Layer 5 of a small transformer language model trained on English Wikipedia (11 layers, counted from 0, width 96). Numbers have three digits each and are written without spaces.
A neuron's activation on a vector x is GELU(gate . x) times (in . x), where the dot is the dot product.

Input weights of the MLP neurons that the questions are about. A number n stands for (n - 500) times 0.0009.
n6 gate: 553500717569500332564719214635474553416346510581592246282736364193489511505511625533314515798679377108515333500589380947521400690435458718597459568144449610332296885277684353675537656444380771674550464921547527632557385627578561283107662406791773412452500453623162282485599511434588295603
n16 gate: 358366618411649455671390274232512269538662687442562636357433724426386772548607584537633862469605537401432642265592528741540409397439457446481349552571410500512512655442612556489605737508377651500424597556281329357429353893611377465643516313663415437549463388663462537481532476638678444543
n34 gate: 523307698604445385403527489564549373516482329614657579651576334523376450489304735370635463604474485567658474765530561504634460471482312607337563565425723519408363535257565588679554402611504617437528637698553675335511865733346375421652511591385478582675403538674244365613492650679468390507
n38 gate: 312264516626358598259345289583715524253523661345380496632378575656484472568591448650697245292609614493719527368424560611669657266738564659438360307461563633640422529473319697485406500652392472482542590504500743558496412519651458401488420412621701539737553705725539433612340399298425339571
n39 gate: 392791439589601434330397238565338697570429487415423688491615280333513822561391526527465691448496738358309572487553382572527244546534596411337487161418487478688778563402407575687554530368285557459597367747262320440240636676544428491434311838749411500558626473581373340369724509625651668257
n43 gate: 348287652786438407478596287285538691395310726492509382533352229421509641657593543602647521538754779240484669440504555557328471561660534388583496517647400603517542578517577624397504541492551662295302746620320339397277457739576343555325449594729718727347461268452591393623739426258651449412
n47 gate: 419573474615529475439362493321819446488432250500691339445346661601708492470617511582596769433339592406425562391375579500637457558363466642562555647489765647456372492515443636319684399507402485424488522848632449493582470525422624838511252620353442411415650485465620394268651572500475387533
n56 gate: 722440605825420228460460674375335178378728392385778624439488245463565686520349476558527523484527540383578538267421728447612636591750378619743496599387430448504569625462377563427412747535535480369537604544540467232399484460429653356543567405392485352427500317589580430431658592475279393640
n67 gate: 191435622713525383509426454445099604459213776438345354397451527654557401628324201416542641622546465480637397632534534508470447377713364355408645393281395410571483661293234320595583414691423530386486337328252504616302457500339735272509355462533578462526400573234624545619547452635464221681
n74 gate: 527573509308496517358468351687482573280543922365402470457542458398753518473579415528589387575421459355177621339194258582477401715522763330526391396487654455496635514770369505604833543566558818471509583396451307570642383328242331363442509455395630442509385364142626528435734573090676369593
n81 gate: 372205333387533664322263807347433667572500519383435440729505626719663655519685481580605500300495816647751612568452471226485694352607673355269355384714500413608533352664388495401303444759432490098322557174500444640634297284567626705732278693212481624446569427490598767388592348505225641581
n101 gate: 646255434618324218291791692579558273196500413409592695517374593500692724744514558593333289232439623364648414233522558444639683603397805539483487710702264397704444304513366482496654457526496482545368517482330463556584759546606539200464322674674349276267605635400517286431643536350575491474
n103 gate: 343472398500565675419557465320532629500421748523647489626641500711269524697741334636543511504369427390429344875329461652492614314454512600585600544340628508531358439742683258606641591258409701485375701504536707630602270603449546453413401528357504469654407416338283628485484392687574671457
n115 gate: 187400561488394465429483368618553884469446500655517379409560218382471220329525430470536698468524584398388239455311541681554602669358594802664365664452588179341464609353623377591533524241500316466444504504254715472229266569610460536373439365644453371550404397638654479579549475470508442625
n119 gate: 392442789525500412151475369395484562179469723567597469339402475220658414638315244318488622616544434515523410378369687402570539586316480484659457488628357606397757488504406443756442375607431265669612516443557632394564512428593406163533655610429547315350625606679394470331382752449561545327
n132 gate: 415463410596377521548496468417562585574524600228605642637214618365340500529605442553450451471674615426376602573274569472493528486643359493432369555349429500748635281528200412325618455390427551685657749244241408606378577588558349604598504551305447482377660588448514515609405511576659449482
n137 gate: 433418356433641600575526518464628619481355657429640403344328580519537383671470460519532291500347437527424444493727274475533643591574322592661553419511411162436461698496438654324377539553584318524384618452496477532211467432355218453390606390322652359504388596377666416475577708519612658330
n138 gate: 360442456585330458509699392714425495589291651474377832611708721550622700249345465279557457365358541337416474654584271649536403470721456586642603230744253624384440383320398846561513453603549504373411509531553338149334584500627359142447389672569513299401455518477756542453699513398389456718
n169 gate: 384215743437641326466718435655349688333365648380662599702435199524563567292730434707542564519736771412630655349533453541548654359555509716546422381407444633339389587316548814381669240625424590412725458543315624431158723606453257200533282571444418463311757657418377589345709760555694719266
n174 gate: 127535688806412421543554463606683632435511582563567457448432381355625737508484584413541434418664422437565250382523660599638365606785439404463359466605750389418485617437534619535450606663527538426331481385420416485398408532757599376279580771757680515449461454387305401404370620436550400560
n182 gate: 157285504576372657530386537479761601473928516456552579673357574637419237409641475643418540394350614442582576562496624572697667556544809416484307575643512387431738593500704392488542536468678454389767581554417765331455404558467252533608388429488748529530814571445484712436529605461740529553
n200 gate: 500539492353574243339535125314513500427593546331390731582679735640600744555350666531609430554359483382653582419346339377693520431512665686384355342622433359483463696471273744496396344326249377248729425329705598570340453409361545428509419773508512542644513762422434371286649569424460727492
n215 gate: 702460582488531511557666399645310738639451527488467228573546488439265424520549520752265500535442468643361534417596397496536667401447492592477419460527675608218419370315289313511674420620750864749525760556413558504473345400295607488623349302337600570683573552565370587504560492567737388426
n228 gate: 382487789315552566504584431618669735522492654320671422448431392385445467471581603560508604192367466508480619727355171528733397318243627516500636715374641396677580487516624243489332603564207780553295617562330569596675219481488536353483517459456436305369470413433345375416533354513408753573
n241 gate: 563508413535522507496496492664531735574314538511381544541609300302614492623353427432587764731436473575478496719481289463442246423493721679485549527709500504507537418552241492525469507272266677546699485523550589578656542557469511485500234642613318477465433508378545693255323562855547195420
n6 in: 440602478694636406300481407410223287447323482385580535676467339252533537622336632325240562406722491576405360223619391697573548504330536606482677445599451514531743686813523354664560461398664432618476522885441443399248623937189548433486591350762364352481537541621338281439623385495746692581
n16 in: 580565637142421532424523580456507599444330368471395557348461348385611365552496552566684424415566595410599395526369362392360586547374467514456634436448577477780394511536410440677462525442590616621595365285567476710237346437366533507455380347529449603489634353420110793478691515480448500190
n34 in: 566519511589728522629652623644561422354522649537559504367504572500477404576622511651643615590604418352471581668542473661381507676408462729485433634244571546329337590681883757408263544478771572496279332600351440456523397344663644425596603534515577718426504496582379464500519632484265259485
n38 in: 435589328472485485472698601531338432251500508627541410546413574573581480524414291500777431329863528387616374334635571561632583329667461557307592405457454901585573492680325599445484504685524453405500636588611409611641532600696420535678358326458756582334468719605569438492294685400559329742
n39 in: 466470463628500437556423529554412547527456381431639775642430378405384529513344513578380285479770530504476488421340479283246492604428724390590492403331418534557504239252555458624560266618538688314694402508433496792641571617633282529559563705549468302389628449449379220548215649553680954256
n43 in: 399477504651604614541353575616392742419466680513477440635585229338652834518417608402575404474465592276475565513387496246600470414509420343487504473381280500723347399491667360450459569666410478243491566491644415878740343630700110859428208406487465513482656238183747486535792577335600459527
n47 in: 353618712626536504344610371337587252821617557528299359636569341254623645434415574685683628329742622466363396385512718492396504674615828364480688463305415512436287479296496550523605806753479512477361391666798478628516426731574504471636591409661572537551618537618500431568401580413408405618
n56 in: 366161420311519679820429311615388461385478553436408724414496456707460465473340481448531594378708540489676410597321454548695415452448727519409440329462527286447511630534551434475528556421492670561427568722686679601313314742492395462426744562451493695587718406516683334429392571667298640550
n67 in: 413368721876453565624400452456135413504558615200740353602479339538691524310366443415636264536603454444604649468239354668582527543461532583246389427396432667065425550445578590621343621547622569391753436594427675492737614534480602436569341528548551360662566475425496492508589488440523688496
n74 in: 512374508618630295670615629419500429628562602538668662429484496791504660573476334637538485260443543643555631697317392318484418463489600545364737655481728414406146456549391589410307403662581272461480455391624593414462438475604392347706585535360567389520524664662571621485333343549287671749
n81 in: 640370561591305540495346782622458591470299204079344594358559554583399576439246269117458491240454273587134778689462288418529319509591430518403408367621680500523711394564400685334481327776406368382530629424320733491425873390570495346491491689219395505601408524674577426377604548500707524724
n101 in: 565517529650691588629836256538723638415400599529421424128619280665742462277657395522388349508409422465340761340432311447811468407427186655418525432558496496668479483582534547477397370496525605449415653547445500349600538299374125717521623458632496687280340657323435469516597513726496517517
n103 in: 543382466335567474421472651358407484661441625511400467605431722576563609550680342560687530264674701675390612627570473522449404504749554579421263531672697418459297449504298558464583478594469658546382633134562605519806682349630534462465659713383661370449397477279522657410291567455532679393
n115 in: 594410437325665489504676547251628288483697523422446481407454371664336488520521360317484539358453667500281604248608556623427466466473341461672764400319551520309395623651363580745431535492520516467428433649604680365638500329448272425384600632547434539320582766467245667427496236374578544871
n119 in: 251678528728700473562446289258455620318512460453816415275453309462237390468630378207625508380266529685334504537144675465426625473340836468659702557376388426484500450543520459545529484441463504413680628615545585520564557595500669464622431386405563524283458598625543538378492438427830300520
n132 in: 542549412432532447481637657589355257695239398464562628543398753661393717452573437461570403313387123521419633236534429493368332525579452522562413380695420541286369420580552736490367378500697452500445566436414582316323623636493345592451522474584406500374359477298424496424627617304330485592
n137 in: 386567586312322562418464449669458578426345551632612623476591485672653497566396490598445625596548493416681480625297535420444513273497580675500737353579394504710480386395402706445691420463583392436463466367364489483762483425929493507514305556605456435482607532639544580406350546449581472583
n138 in: 336496468623574587582414177456424463693599685359542515453534550351508318488517367475564445409614755269511251367371637508419365469322568578630453540802323443582339578422512346575582678339657697589610445832803521629333581718528305440359569371854539317484537630352531639628484467504477460492
n169 in: 309508617587461346380542448536350405470415365504247279697423449366375610431681402360640307612452338285404563565516480672541582578387411567579666341227488627393555167271398463436442621639301650395564484639288342488460630394641449468704500752711465319604571607334641317284423628829439602448
n174 in: 545435390358488387614256434737623512283530613732360572346529587385651268397426297766606678398457769629553323679400472282424508836469639654640419580410422452632388492260400684319549561430544345673441473336376500562500476537540712598540588341492562429786716496553588438500695464483441364390
n182 in: 336201361578566379426759437460560455599561701672342588430466383434418532540616665446389516298586479571473570568581372508463369223589604508429578714444461524355465336512500750351447620610468179429220433561226597527436597511632679532436488452606589429080702407377659135554681557458388670452
n200 in: 708696733341789254492414261504524324585508681729429622554265784673607391548719476500330434630461267500602446328440640319399627565581464325602523363453496568445328447512613572533496512621548652467399535589729466484393159395401814599476440488660535429557352585500485379345492642622295432425
n215 in: 371330564674500492575321385746626367647527775468264593394534475692658643743424553517520583568373629673596319500276435480422543449617714528401559235404197451464361616551520288285570480437431577429582424541785568496745402470629378540484439549873740460708629529350575700504590620479530717552
n228 in: 517445463395401422458702439516805412641488536552658484432496298334390454196624549380744496439472458603660297265322566452512567611480803408444781492716068442552416534388587401477408313520525607309496027666471682504512401308631392508723628500597524671454572483492456384456504667418531591500
n241 in: 496598626429485515472508308382492398599456300474276548522617544492500426611153546604504526580545512589657694423279438418445589689578397380639305562702424527594729654511345609411473574725377338414488538407612516552759697511737452527361589608575552866295311473603195532373508449666568593386

Each question shows a token from some text and the vector x that enters the MLP there. A number n stands for (n - 500) times 0.01.

"In ": 483431457490498567577477474565496386431571523464511505635488372669396402402497465512534621371530387574623408442456523576544446548500602412550460451439498546419514437420527527315341592595575463357462516610492534455487466547588514643442477445482317482419525398419594578461577528495519480435
The two highest activations, in order: n182, n56

"who ": 600409456322563530538455497617490559580491517463555592462430568503631482466583494494647454496485209561485497424521555544535439529546539464698429500431581529519511569426551484331544492521627496327496420452417423512416446358537470462536430552457340467582511591389609489590503569328439529512
Which of these neurons fires most? n200

"in ": 435549427433491572492473523551458356527481512460468536569410400587490335425493475599598535499661341578546366428440637503516509543555513474551484465468466458498516550482511456287412592537469471343453506391471563533426507515551517553491443550527253541542499464425593631487502479606420509544
Which neuron fires most, and how strongly? n56, at about 1.1

"|": 438529617550571641382516347577469471535599410456496561542388592517518525344550539483519442523475509467370385417504374552571528477473503353594434572435490390421434280407425453429527547471506471443494496597603670409567547520607478474699435530457325616577499333438536537534484396531532391581
The two highest activations, in order: n47, n138

"ari": 500575728492403523462525426479472319445387474493778471467414409422513498380491382612659403548388574467381380419496489591392569575491529455481468535431370463451438627487501447529566649502509447502515375487486563480504336481517330451425537455611597375434416487468504514538428550584467401400
Which of these neurons fires most? n119

"3": 476600578529518459576647480494518497418528281515578566572420378662542495442450661491475427658380424468552429466535486478465637451492433475534558601464339570588466582599544560487367499351328500541458450505486467600531669348704530599450560484615449545669533557522535425528456468580551458552
The two highest activations, in order: n101, n103

"both ": 526475486479520622495535546638520509497604486493442491535588498452504484445546559501559373474515336487583450423466667451580527598478553391583424512412612452531445460459481545371556588631487491275543363458552414414482581360549397445536453545485374508625431605452644651526409648557496433522
The two highest activations, in order: n81, n169

"the": 480463441412567569522584392534504407443546536541533528444480310492471447523375490676625351667411412400565453542598471507498494629549672582410501519410462450384623596356464391516538617441459489604527543491620377363627495472458461627613530594504536463421550617357448463508360452589441496484
Which neuron fires most, and how strongly? n241, at about 0.59

"4": 436605536618535441569632461435530549489535304519578464532362431581572428520525627601373378571520351512519395459541512476414530519439510594399470522370381543544432481635517460611461575352432450604572436637685562535617532316648481626459514575529498478635525566473602449530571601550585476472
Which of these neurons fires most? n101

", ": 519616477502545534553571480612368508520438503523525496609520517501493493462431506394540408563527477716629458400462348519571519592529508487515483560577447651511451405450464435313527539501620509462615351423511525519521481317450529447581404418460306494491516543468482611476442530554478423431
The two highest activations, in order: n241, n67

"simple ": 563623434449573718499473457499429514471650568517495592476477537645502420447418517448595445478500601492517515552547602523493416517518496337611453485481520463525397505567502438348458501529494494377494335348550345395470519215563444477443540682499531506582398490586583590582475599535414489541
The two highest activations, in order: n74, n200

"49": 491543512581535531489593483448543604536590365404594550457535431428602498546413517514476393670425286541531393433593452385554562511400408529491580515343405554600408368527455499563431555378549428527460379627567515597573448420676449641342515546630439444586391480648660466565506454464609468501
Which three neurons fire most, strongest first? n6, n103, n137

"en": 502411482560642426605405494478496364577676653567564540527449468499555386495574454610426509481490438517592300421519592427499548533508504481582475512386590525503538679461545447480434604380513545742501465463545433477653415446504449432584649386484495394466540561480546334503571599619447456512
Which neuron fires most, and how strongly? n56, at about 2.5

"| ": 550501502543517620485561527455523346490570463516441546456505577495539530464464516573463466441466402644433474441557538492557473485502474475340506450554470535408424286474538483521394588571582528457470494608502434479480507405496455545425531539581116497475497433507534535488514540485547423479
Which neuron fires most, and how strongly? n101, at about 1.2

"art ": 492513420280585625534479437496488584496499463599619386524569377597479398606530470544625461401460437500508505648502497495465500549556649341483521485426597399479545528569420433368441552500440553508512595513583562604538390138551537532449434464536576495653522621419575529451498456554453433555
Which three neurons fire most, strongest first? n103, n74, n215

"125": 469492351379637577493520572514449414420541380550476495556459402319498533451528583555634488575563393444420421447439529564528431507377494336587448501417508505574422484577465313374489705433462485558359402496506342553532472483540427512478539456476500463537474399511539554519488574642711436382
Which neuron fires most, and how strongly? n16, at about 1.9

"2": 367569509347459451619593507458494291409578423583438589561352491642530492317443636573476511574369461428494505434578533561495367361462474400510513657452386555582500530506664473443388486472320474617552523469439318621419512424584501482425579423585501549551574462501449501575437585474626468497
Which of these neurons fires most? n16

"et": 458497554469585529484564357388475442499551514613557386409498406299450487549413487529538462532489519489530404492454615545510526579472568356646598552386375478424553622383525544477414491471584501738520390558666361420559490489563584551490652495510528358483568609467499507463541644585480531364
Which neuron fires most, and how strongly? n119, at about 6.2

"addition ": 628439471464452608531457461510560415580500452557461437533515343650483497516517427536625493336388461522549462402462471550529507490539646306582423503600499542513392484480516454339566604678452495333482444695477439489512584515694461555372413418539494442441457490457624583480545615471569480446
Which of these neurons fires most? n43

"6": 410576507622548440589573423402487559423539367550576483551419451600596440491501595577432413629461404505529414509514482488439494518400477547387466508333401551572465458557510386622425559328474407594553405645725581481608564294650476613513493549499496449653504495524569521579540591540641487513
Which neuron fires most, and how strongly? n132, at about 0.32

"ou": 512473517414653459571508506528483439409648494625552441453610381585532372502507512637555471511509502414460376468643402598593596557408530385435516647370650468433508542496629513548494556373523595690506535565610597546573493332639492438406568469523573473605447666437488586508553532514475558520
Which neuron fires most, and how strongly? n115, at about 2.2

"and ": 422557595431515581529439518622426411457507612588446593441470474578506449517537460562607567589455276604516488544479482600436562595588354481574530491479449515477444584406437453326459501440562492456498380312545494560557457405534505530705437592481296558698464504451550427537609467459507388523
Which of these neurons fires most? n67

"ier": 431574519417661530418555467399591516459583579604580445499487318432471376489423482546564538604403703499553364478388578599609521472436584474397599539268551370454499383410494589554406587364469477649535481522643581526526312529510500443381579481492574480524578597514433514506510498510406475567
Which three neurons fire most, strongest first? n115, n119, n228

".\" ": 504572393477443618711573393600497677447493423547522680703493500380431548576549582573579502566482600609442467549462528465483432492519554374519474474452502565486421573294456618486404544478509480370559558553458617531630403332588478446473478474512425479383544543507629530456365458505548510379
Which three neurons fire most, strongest first? n39, n241, n6

"30": 424566516572516461586615505508521564565625385458573524412574466474551530487354586513524409575444366484533473408572496356479608392504418499601599577439406576587377406552409537518502580412517441521516411713578406635636465365589413681445567422643451476614436479648644332541492384470588451498
Which neuron fires most, and how strongly? n47, at about 0.64

"includes ": 507457393471396611402623509545522442580541435490460527541436444625550606486547562532575345348539411544532493463413604575471443508522443439552381496591445551455387493416505464292451603530357457345561442391519546451471480361591520480525419463543411526566452627511486619485372525484571346521
The two highest activations, in order: n38, n81

"period": 571496455455544649551633482553571267406465498586467612452485556389482569513512586524584455623446467428614458548501442580493510553482520452600424617398431493506345587491544419456533699520490475536481368657550495507418447460533427587400381496616561325534526298470433499479331490525475681355
Which of these neurons fires most? n16

": ": 491451422437488510597563462586466380537526501540480405654565529422448474431397519546557412506536599702608391407533548514579491520546506289432382562393491434533518666376461509452532470489418503478462526546563503571617437395523427432632484527497287534646514608484468584495532636444607437508
The two highest activations, in order: n215, n38

"193": 553622430486683634663605605560550326593354493566415427568578565453535549575512461537451437408599449518428368407569477495495476552500509528582433540370525484545326414515464406364526637550506542492554482584528432622459388458615478588520429450471509444605605363462528532547534604579661438490
The two highest activations, in order: n215, n47

"\n\n": 645473425444531631587580418508513399520502528627338574634501581484454410461424485479459406503543482701519431401408444629448495503456584421512407443480474555397402398456409591476456478447539474292483501722497527560494477402567394602569504505566403397521455490422629464490523466527451534431
The two highest activations, in order: n138, n200

"each ": 458576465558569657448355499446524528510607511482441601445301481448482497367604490443631443418528450501606467477459500517480519481471406520705436587535628521443467385402486534438563607618440439350493434483414452490478489319512503571549584545636343414516548483487679546482379572424513445488
Which three neurons fire most, strongest first? n174, n47, n182

"ic": 622389594413530533514600414391394603409462574568657454441397281346372415373477476463560425634424670537525499413438507483461485562438540570472513521524391620564559407386476536505546553430620499699528310472505552425423495397465605598363541475493535589397519487504461753527470495501529533460
Which neuron fires most, and how strongly? n119, at about 3.6

"rules ": 600535435464546637479557457498585416607524494608509464472499463571603620500532548541599361449455375484556526469484607556365463484590606451556400431452422449638306426404465427354534553594581464347635466396444429507378399315530521437578451521514577526529521490453638565524407509361475507542
The two highest activations, in order: n74, n200

"throw": 482507441358548612348634419556559367484608450670640590547434556495569552554382503514612491581562612389543522538534461551561659455516548378651498435478456468549413597488498405406322535559571544486448388608561438542497349444564528554362433378543469479447445372435397359707386490419494575495
Which neuron fires most, and how strongly? n228, at about 1.3

"ed": 592357485496589376720597446603613374315570510596663533453480372406477514541554684542591392420593557561514569319545592487471483505600554440564580548473462421536404537347534571441476588593522453451470340691641433416445497604534435413519474491523516391510591511428528586533475441459470491479
Which neuron fires most, and how strongly? n56, at about 2.6

"it ": 548417398408499485677481518495498564519576621574419621447481500522555564411585498534626421450545288493463447433470424507579449625593619376592451545513456335583353379489433541399532627504525463441482342444449375491475538240530432522569545578540376482590493350386581512395515629441460468527
The two highest activations, in order: n74, n174

"'": 562474398441657491540480540550512514571453540504615593483604304542553486548452579542478617532555411454602374551603543553547574597646481567574537472392524390544579673468421431482422417410566545594497497532628649522642545521401445456409532537343412475455531563481656523667511456586391341343
The two highest activations, in order: n56, n34

"], ": 587596410443508578500548360653399537543498466525531530654497503459443564517501549494558368534542542634543515432468390531577380518554456405589525505489424656481359434382441428376507527533571491439513476384419445560581469355471463425569441444491249481442468547432568618517416512574535515453
Which three neurons fire most, strongest first? n169, n132, n241

"satis": 473473445606553560514547422567468446568581588564594535448528393453487461451479643449668385448559313465558492547582574456539472453641578365512490579440522463411507444439506537350434582604371455405534343509565396324339556593549434399391554526562491437413258570373542451546463571572473496461
Which neuron fires most, and how strongly? n138, at about 1.9

"game ": 539342462507501684417575490507550592516450588589568536531312484561498556485532465607516387370531424601518452516435432469394428436521462427618415631590458414486350385478483450394403594605498415489470393428587398514436456180487534510442435610559530443499591491611563552545357525444508550535
Which of these neurons fires most? n137